Layer 4 of a small transformer language model trained on English Wikipedia (8 layers, counted from 0, width 96).
A neuron's activation on a vector x is GELU(weights . x + bias), where the dot is the dot product.
The model reads these tokens: " int" "el" "lect" "ual" " television" " personal" "ity" "," " Rom" "ain" "," " is" " f" "asc" "in" "ated" " by" " Pier"

The vector x that enters this layer's MLP at each token. A number n stands for n times 0.048.
0 " int": -5 12 11 2 -2 22 5 -34 -17 11 -29 -4 -45 4 -7 19 -7 -26 -6 19 56 3 -5 -22 15 -54 -11 3 -12 -7 14 -15 -27 21 -34 -15 8 20 50 13 -25 -10 -17 17 31 -11 59 -3 -45 -17 19 19 -75 -10 18 13 16 2 -33 -1 17 -23 29 20 -31 -11 -15 -33 10 12 -14 -37 3 -18 -2 13 30 -36 10 -67 25 -19 24 53 -10 13 25 19 23 10 22 20 25 -23 2 17
1 "el": 3 14 -6 17 2 17 -20 -39 -33 39 -11 -25 -20 -21 -33 -23 -26 -30 1 32 21 4 -20 -18 -21 -25 -7 -6 7 -11 31 -3 -39 4 0 -28 -3 0 52 9 -13 15 16 26 -4 -3 58 -53 -34 -39 44 25 -27 -17 18 18 -20 41 -42 -40 -26 9 2 39 -14 3 -27 -41 12 6 11 -40 12 15 9 2 40 -53 26 -41 60 9 13 45 -12 20 45 14 0 15 15 44 0 -22 -1 -11
2 "lect": -8 -27 8 15 -33 21 -4 -17 -19 31 21 6 -39 -13 0 13 -44 -11 22 30 68 21 23 -20 41 -40 -15 2 19 -39 -14 7 11 29 -5 -12 7 -38 31 -14 -19 -23 -40 -6 14 -49 14 -12 -45 -32 22 24 -31 -8 9 34 -31 21 -32 -19 9 -10 37 10 -6 36 18 -5 36 1 -12 -10 7 -15 7 -22 3 -45 23 -39 -9 -29 12 45 -2 -46 25 43 -16 -45 24 24 16 -6 31 67
3 "ual": -36 23 4 5 1 30 4 -31 -6 -4 11 -18 -58 2 -9 -2 -17 -38 3 0 84 2 20 1 -7 -47 -4 8 7 -17 27 4 -6 25 -10 -3 20 -11 92 -17 -38 1 -14 -1 -10 -7 33 -11 -62 -39 20 4 -40 -11 18 -1 3 3 -12 -14 -2 4 27 30 -18 -6 -12 -32 -6 17 10 -16 2 -2 -12 26 32 -35 14 -36 26 -17 7 26 -1 -15 13 22 -21 -4 -12 31 13 -39 13 42
4 " television": -25 12 5 18 1 -7 3 -2 -14 -2 10 2 -34 27 -27 23 3 -48 -17 45 41 -2 -20 -11 22 -65 0 10 -48 -16 35 21 3 -11 -22 -2 25 -50 56 -4 -36 8 -16 7 8 -5 40 14 -56 -25 13 22 -13 -18 -4 -10 7 11 -51 -30 -20 5 30 30 -2 -4 11 -56 17 -3 11 7 56 -14 -1 23 15 -62 19 -64 41 3 6 16 -27 -24 6 43 -12 -3 23 25 4 12 0 13
5 " personal": -31 9 7 -6 14 21 42 1 -33 4 11 -16 -57 -2 -9 7 7 -46 -5 17 43 -19 -5 -41 -7 -41 8 35 -20 2 29 2 -24 9 -21 -8 -5 -25 74 -17 -30 18 -10 -5 -12 3 54 -9 -65 -21 1 21 -51 -8 25 8 13 18 -44 -12 17 0 26 32 -15 14 -22 -23 -13 21 -3 -37 39 -13 -11 12 43 -33 34 -33 45 -14 15 11 15 -3 2 30 -20 -8 3 -1 -3 1 13 30
6 "ity": -37 -13 24 -10 -4 3 17 1 -15 -5 0 1 -52 4 11 4 18 -36 -1 37 37 15 -13 -38 6 -41 16 27 -21 -22 30 9 4 27 -31 13 15 -9 94 -31 -21 3 6 4 -4 -11 37 3 -54 -36 24 5 -32 -12 7 3 0 30 -61 2 19 -16 42 33 -15 -5 -6 -42 27 -12 13 -19 5 -19 -17 9 11 -33 10 -55 26 -3 -2 23 4 -22 15 32 -13 -26 -17 16 4 -14 17 37
7 ",": -4 11 13 19 8 -16 16 -9 1 13 0 -15 -71 3 2 -16 -8 -27 -19 46 66 -2 -17 -13 -4 -31 -5 21 9 -14 -2 22 1 -2 -23 6 11 6 73 -3 -13 -18 -20 -2 -4 1 40 1 -32 -27 -18 26 -76 -9 17 -5 9 12 -45 -15 27 6 43 31 -17 -5 -2 -4 -23 -3 13 -4 5 -13 10 -2 30 -28 -21 -63 37 6 1 29 13 3 -7 33 -9 -12 -15 26 -4 -30 -6 26
8 " Rom": 22 14 -20 30 4 -12 62 -66 -9 21 17 2 -51 -25 23 -13 19 -29 35 12 34 21 -6 -24 56 -17 28 3 4 -45 -52 -11 -19 7 -4 -4 -28 -4 28 41 -17 -26 -30 21 22 9 7 4 -34 -6 71 -2 -9 -4 16 6 23 50 -38 -34 -3 12 34 -14 -41 20 10 -46 0 3 13 -14 25 -48 41 -24 5 -37 -17 -23 46 -19 -47 7 5 -4 7 -3 32 -1 -5 30 -25 -28 -28 24
9 "ain": 11 8 -38 -11 -66 57 22 -5 44 4 11 -37 -35 -4 -38 -12 -21 13 23 4 57 30 -23 -32 -32 -9 1 1 5 -14 24 1 44 6 14 10 -26 25 20 7 -5 -34 5 14 8 -3 5 0 -20 -25 56 -3 -16 -35 26 57 -39 13 -13 -18 40 7 12 -27 26 11 2 -74 24 14 23 21 -25 18 18 47 -11 -12 41 -26 23 -40 -14 20 -33 -35 -13 -5 -37 -15 2 18 19 -61 -27 -2
10 ",": -10 6 -22 27 -2 -29 21 22 -6 15 8 -18 -56 29 -15 -9 -44 -34 -29 44 79 -27 -9 7 -3 -26 28 21 -4 -23 14 38 -16 -40 -19 -23 22 13 57 14 -23 -63 -26 -7 8 6 16 13 -23 -11 10 23 -39 -18 35 18 -15 3 -43 9 21 12 32 19 15 1 19 -13 -25 -5 22 3 -20 -13 29 -7 10 1 -12 -33 42 -31 -8 24 36 -20 -24 20 -12 29 -29 34 -21 -32 -22 6
11 " is": -28 18 -29 12 -16 -3 41 -1 -15 22 -7 13 -59 5 15 -3 -15 -42 -6 19 34 -12 -9 -22 0 -64 35 37 -3 -2 -14 -3 -12 -16 -46 39 -2 -33 88 -14 19 -12 -28 -4 1 -3 22 44 5 1 9 26 -33 -45 0 2 2 29 -30 -24 -12 3 38 8 8 -8 -9 -5 0 11 37 5 9 -5 9 -24 12 -21 -34 -66 30 18 11 34 15 3 19 4 -17 -16 -17 33 -6 -11 -14 12
12 " f": -3 -3 36 24 -9 -12 78 -54 5 5 6 4 -32 1 -22 4 -15 -42 20 42 10 -21 -14 -14 53 -62 3 40 -13 6 4 22 -4 -3 -70 -19 8 -4 39 -5 22 2 -33 -7 0 -21 29 -10 -16 -41 15 -2 -55 -50 17 -12 -15 3 -29 -20 -15 29 -6 -4 -1 -4 -16 -12 -3 26 14 -32 -9 -39 10 11 43 -2 2 -47 49 32 22 30 20 -12 17 41 12 14 -20 1 20 -15 19 25
13 "asc": -32 23 50 -11 1 -3 28 -19 -33 25 19 -29 -29 -17 -5 21 4 1 38 19 -23 -10 -18 16 57 -3 40 -8 -2 -28 -72 -1 23 14 -50 3 -15 3 28 -10 4 22 11 5 -11 -31 3 -2 -33 -20 -3 15 -82 15 19 6 -5 31 -12 -34 -2 6 2 -2 -28 -10 1 -1 -10 2 -1 -26 -24 -30 29 -3 62 -46 16 -31 40 -6 11 2 -9 6 8 -33 8 -14 -11 21 8 50 37 71
14 "in": -1 -21 3 -17 -3 3 14 -20 -24 -10 16 0 -28 9 -12 -4 -21 18 4 20 0 2 -6 -22 36 20 39 12 44 3 4 36 19 -16 -45 -29 -16 69 51 -17 -52 6 9 15 29 -17 -4 -3 -33 -50 -19 -6 -62 -15 43 26 -7 21 -20 -54 8 -2 -10 14 41 35 -11 5 23 18 47 -42 -6 23 16 -14 9 -44 25 -48 10 -30 0 5 -18 -24 25 50 -30 -41 -17 14 1 -24 13 42
15 "ated": 0 0 3 4 20 -18 -18 32 -9 9 47 2 -20 23 -14 9 -2 -11 -16 42 59 -12 0 -12 19 -44 47 4 17 -22 -32 16 41 -27 -62 -19 35 23 67 -9 -31 3 -39 -8 28 -19 -5 3 -80 -38 18 -22 -22 9 5 9 -33 3 -24 -22 5 0 24 5 19 6 10 -27 -4 7 24 -23 -17 6 3 -18 54 -6 5 -50 -3 -14 -13 8 16 -29 -13 3 -7 22 6 -13 -4 -36 15 75
16 " by": -4 24 -21 29 23 -25 21 -33 21 30 -7 -2 -54 -7 11 3 -11 -40 -35 16 72 -2 -14 0 3 -36 27 14 11 -2 -3 28 10 4 -27 5 -1 6 94 -16 -25 -8 -27 14 16 -27 35 6 -44 -19 -13 3 -44 7 10 3 -6 11 -31 -34 17 -10 19 -16 -7 1 -15 3 -27 17 -2 4 5 -5 -8 8 15 -11 -33 -63 22 1 19 25 13 -18 5 26 -22 -8 -2 37 -17 -19 -8 33
17 " Pier": 18 32 -52 27 15 30 61 -25 -44 33 12 -16 -55 -48 -15 1 -11 -18 -9 8 35 36 0 -43 -12 -34 17 -7 24 20 -2 28 2 14 -29 7 18 -25 37 7 -10 12 -20 -14 -8 -24 22 6 -13 -30 65 13 13 -7 -19 29 -9 30 -57 1 14 45 -3 -25 -32 20 51 -54 -26 -1 -10 -7 1 -33 9 -23 26 -43 -18 -26 29 -8 8 -18 -15 -2 6 9 -1 37 2 36 22 -5 -51 31

Each question shows the input weights of one neuron of the MLP. A number n stands for n times 0.0073.

n11 (bias -0.232): 24 -35 -22 9 -10 -21 -24 20 5 -43 -15 -38 18 2 5 33 -8 -11 -9 3 -47 50 30 -7 -11 1 -21 17 17 43 33 9 11 31 4 -22 -11 -10 63 -26 15 53 -1 -4 -31 -14 11 -30 -40 -6 -26 -16 84 -24 26 -5 15 -17 -21 15 -11 4 -3 6 -18 -4 0 4 15 1 -25 -21 -5 -19 29 -3 -30 18 -10 -13 5 -5 -8 13 11 20 7 -45 28 -23 -5 12 -14 52 8 3
Which token does this neuron like most? 6 "ity"

n100 (bias -0.174): 48 -1 5 -10 -27 15 -9 -26 -7 23 -3 15 20 -18 12 8 34 14 12 11 15 27 -3 -47 19 21 31 21 -37 -5 -21 -54 1 37 11 -20 28 -20 9 14 55 -19 -30 7 -12 8 10 -10 21 8 -3 -19 -46 -7 6 39 5 -5 16 -7 27 5 57 -26 22 -72 18 -4 -7 -15 -13 -30 -9 11 -10 14 -30 14 -10 51 -8 1 6 -6 9 -13 -10 6 14 -11 18 31 -7 40 15 0
On which token does it fire most, and how strongly? 8 " Rom", at about 1.4

n308 (bias -0.072): -7 -8 18 5 3 17 9 -23 -41 3 -29 -20 2 -6 -12 33 13 -5 -9 3 -5 -20 11 0 -56 -16 22 35 20 7 -30 -31 -18 58 -3 -6 -35 -15 -37 -11 -23 15 -19 38 -26 -43 -13 9 35 13 -12 17 -1 -14 1 1 37 -47 2 -16 -3 -25 23 4 -9 26 7 3 11 3 -46 -9 26 -17 5 -18 8 27 1 34 13 10 8 22 11 21 -41 -40 -5 19 33 7 50 9 5 35
On which three tokens does it fire most, strongest first? 13 "asc", 0 " int", 5 " personal"

n268 (bias -0.191): 5 23 20 15 26 -1 -3 22 -12 -81 3 -10 -31 -22 -6 7 -27 -4 -17 -26 17 3 7 -21 -20 37 -4 -41 10 25 -31 -18 -1 11 -2 -15 3 8 28 3 -18 6 -12 7 33 -23 31 -14 16 -3 15 12 20 18 5 -25 -38 15 -12 39 13 -16 -11 -5 -18 -11 3 9 -16 -8 -22 10 10 17 37 -9 -4 -54 7 -29 -17 12 51 6 -1 33 -13 -64 0 6 25 4 -19 8 8 11
On which three tokens does it fire most, strongest first? 17 " Pier", 0 " int", 13 "asc"

n49 (bias -0.133): 4 6 39 -26 -10 -7 -21 6 -19 20 -7 -26 -20 27 11 15 7 18 -12 8 -29 -38 38 24 -9 6 12 -41 5 20 -9 -5 -42 6 -14 47 -2 20 3 26 -4 21 -24 6 20 -33 -22 -11 -8 -22 0 18 35 1 -10 -51 7 30 11 1 19 -14 -22 34 0 8 -2 58 -3 0 -3 -5 -32 -3 18 6 12 4 13 -31 20 6 3 2 -11 4 30 -2 -5 -28 13 -36 -10 13 33 6
On which token does it fire most, and how strongly? 13 "asc", at about 3.2

n87 (bias -0.216): 45 47 26 -11 -17 1 -4 -22 16 -34 -17 -16 -22 10 6 3 24 19 -12 -5 -7 -36 -15 -19 -2 -3 -55 4 -28 8 21 -20 15 69 1 -14 14 -5 7 5 -10 23 11 -30 -11 -4 31 10 -11 -46 8 -21 -31 1 9 -20 7 0 -4 48 46 -28 28 -20 -3 -3 5 -12 -1 -5 -1 -10 -1 -5 -5 -35 -25 60 -32 -10 16 19 3 16 -31 13 -7 13 19 -36 10 -9 27 6 -2 26
On which three tokens does it fire most, strongest first? 0 " int", 6 "ity", 7 ","

n14 (bias -0.075): 29 20 -14 4 -43 -13 -1 2 2 11 26 8 -18 38 59 20 -6 3 -14 26 17 1 -36 -2 6 7 -11 -4 2 20 22 22 1 12 14 15 -13 13 6 -18 3 -9 25 -5 -14 1 27 8 -12 -4 -22 -19 3 62 -17 -24 -12 -7 2 -16 -9 23 32 -8 1 5 15 7 -14 -12 11 18 -4 20 -56 -1 -23 -16 -15 -11 -27 20 49 10 -28 29 10 -53 -12 4 -12 47 -13 3 14 -22
On which token does it fire most, and how strongly? 16 " by", at about 2.6

n42 (bias -0.091): -15 1 2 36 -10 12 -15 28 -1 24 -10 -10 -32 12 6 -13 8 -26 18 -2 10 30 -8 -18 -28 -2 5 7 -7 -9 -38 -6 33 35 -7 -32 7 17 -6 -12 39 33 23 -15 21 4 8 -26 -35 7 28 15 28 32 -29 -11 23 -20 14 2 -19 -13 -2 -8 33 -44 25 19 15 -49 8 -6 -8 10 -34 19 -59 19 -29 -39 11 -2 -21 -54 -5 42 -4 19 16 -20 1 3 -29 6 28 9
Which token does this neuron like most? 6 "ity"

n138 (bias -0.173): -31 -43 15 -24 29 -30 29 -35 -7 -48 18 6 7 42 2 26 20 6 -32 -10 22 -19 55 -7 21 11 -67 -18 32 29 -48 46 -34 4 16 -46 8 -36 -74 2 -10 7 25 13 12 1 25 -2 23 -9 6 -3 1 -46 11 -5 28 27 -14 18 36 -11 1 43 -21 36 10 -8 -22 30 -45 -12 24 -21 -12 -41 -1 -7 -28 -10 59 45 31 -17 2 20 8 -27 8 -37 36 -19 -7 -31 4 2
On which token does it fire most, and how strongly? 8 " Rom", at about 1.3

n273 (bias -0.113): 13 -61 -3 9 -22 -29 -2 26 -5 -29 -17 -8 22 -15 -26 -16 -9 -15 34 16 18 -18 -3 38 24 -20 -21 -2 18 13 5 12 0 -7 -5 -11 4 10 -15 -19 25 53 6 -1 -16 8 46 -23 22 3 13 -2 -29 22 0 -30 21 -3 3 -13 11 -16 8 -18 16 -27 -41 10 -26 5 -8 -17 -12 4 -13 -4 20 33 19 15 -16 43 -2 -12 12 13 29 13 -1 26 8 -10 -1 15 -6 -47
Its two highest activations, in order, are on tokens 12 " f", 1 "el"

n114 (bias -0.121): 6 -9 7 6 -19 -40 -45 13 33 7 -27 5 -11 0 43 30 -4 -28 6 -14 -10 31 11 -11 -45 17 -9 27 10 33 -21 32 -29 12 16 1 32 -18 -32 -2 37 -7 28 -47 37 -37 -21 -20 -36 -16 -7 30 -41 -10 -23 19 64 -20 -5 19 2 6 -15 35 10 -12 -17 18 16 -26 -24 1 35 9 24 -6 13 13 -6 -11 3 -1 -4 3 13 10 -51 -11 -27 15 34 12 30 7 10 -15
On which token does it fire most, and how strongly? 7 ",", at about 0.29

n362 (bias -0.262): 17 -8 8 -2 7 -1 30 16 35 -28 -11 -5 -31 -7 18 4 46 10 -26 15 -21 12 33 -10 -33 -23 -35 22 9 37 -29 27 -39 9 18 -14 55 -36 -29 5 5 30 -1 65 31 -20 33 24 -9 -10 2 -29 17 47 -5 1 24 -25 -11 7 -2 14 25 20 25 27 -44 -11 13 -13 22 -23 -29 21 35 -5 15 -40 3 26 -13 39 10 2 16 -14 16 -61 -20 5 2 -37 -15 -3 20 0
Which token does this neuron like most? 5 " personal"

n3 (bias -0.211): -8 -22 52 -25 -16 -15 -29 44 -20 -16 -36 -12 -20 -17 -12 4 27 1 -8 0 -10 36 -23 10 -6 -16 -17 -19 -1 8 -33 31 8 -15 -11 13 47 -26 18 4 -32 84 54 -19 37 -2 31 16 10 -24 -12 -42 39 13 26 -26 7 23 -14 9 10 10 -19 17 -3 -43 -32 -1 23 28 22 -13 4 -12 -12 10 -17 -1 -4 30 -4 32 -43 10 9 34 13 -18 -34 24 0 15 -38 -25 -3 -7
On which token does it fire most, and how strongly? 6 "ity", at about 1.9

n48 (bias -0.221): -1 12 11 6 33 26 -25 -26 11 -24 31 -5 -11 -13 14 21 4 -3 -15 -3 4 38 7 -14 -12 -8 6 13 9 -2 -9 25 -25 21 19 3 41 24 -3 9 -17 31 -13 16 19 -38 -18 10 10 -1 4 4 -15 4 -23 -18 -9 19 -4 39 -29 -10 -18 56 21 -39 -40 30 -19 15 -18 9 6 26 -10 -16 -43 -9 32 2 20 -24 5 11 2 -17 14 -50 -21 2 -42 -7 15 -18 18 -38
On which token does it fire most, and how strongly? 3 "ual", at about 1.2

n253 (bias -0.134): 19 7 -18 42 -24 -20 -6 -39 77 3 -31 -4 22 9 -7 -34 1 31 -44 -7 -17 -13 15 -18 -15 -8 -12 -14 13 23 35 0 25 43 4 -28 -32 -26 9 2 -50 9 -20 27 13 -8 -8 -27 -7 -7 -27 0 6 18 9 -36 -19 47 24 -5 -14 -10 15 -2 16 24 -33 30 -19 33 17 -9 -58 12 -40 -6 -31 62 -8 -29 10 17 46 24 1 12 31 -55 -49 -82 -2 5 -12 25 -2 -2
Which token does this neuron like most? 16 " by"

n43 (bias -0.218): -34 11 0 31 -39 -3 -9 -1 21 40 0 -5 -1 30 42 1 -3 27 -11 -26 2 -31 10 -56 -5 -6 -36 -28 -24 -27 -33 -24 -28 -16 -5 -8 -20 -12 6 20 -23 -31 19 12 -15 -16 9 -1 -4 30 8 10 -6 2 3 -5 14 16 18 -13 44 19 14 -9 -1 12 -17 19 -8 25 -56 -23 46 27 11 -19 8 -20 34 15 -12 58 -24 -32 -46 19 24 -43 -21 -11 28 -9 -15 -6 11 3
Which token does this neuron like most? 8 " Rom"

n99 (bias -0.280): 50 33 4 13 -12 5 -40 10 29 -30 13 -18 -12 -3 28 37 9 54 -38 -21 2 -14 -41 -18 32 -25 -7 10 14 13 1 10 -8 2 -35 35 -36 -44 9 -13 29 21 0 8 10 4 -11 -2 -10 38 4 -26 -21 18 36 -12 26 37 -19 7 8 22 11 15 6 -26 -14 2 -15 -3 0 -9 42 30 -14 6 -18 -36 -28 28 18 15 -27 -38 1 2 27 20 27 14 18 -49 17 22 38 -10
Its two highest activations, in order, are on tokens 4 " television", 5 " personal"

n176 (bias -0.143): -36 -11 10 3 -19 -9 -34 28 -51 34 6 -26 1 -24 61 -13 -7 34 13 -28 -2 13 5 -9 -16 16 8 -10 -38 30 -43 23 -5 -9 23 6 28 10 22 -22 -12 -29 -16 4 4 17 32 -20 5 33 -23 38 25 -14 9 -39 -14 26 41 -30 12 -1 -54 34 -11 -30 -15 -15 -32 1 -13 5 29 1 4 3 -10 -3 -22 3 0 26 25 -21 -4 17 32 9 -11 -7 4 30 45 -41 -22 -2
Which token does this neuron like most? 1 "el"

n116 (bias -0.289): 24 4 29 -28 11 15 -8 12 -15 -16 15 -3 5 14 23 -20 10 -15 -33 -6 -3 9 11 5 21 16 -27 8 49 13 16 -31 14 -8 -9 34 35 5 8 -1 19 2 -27 -7 -29 18 17 -41 38 -13 32 -16 -9 4 -6 3 23 -5 12 -18 5 39 -5 -11 8 -9 -22 -34 -57 -18 -20 0 -15 42 -1 -9 28 -8 71 34 19 41 -45 -24 -3 12 32 -55 -35 1 -27 5 21 -19 1 -13
Which token does this neuron like most? 1 "el"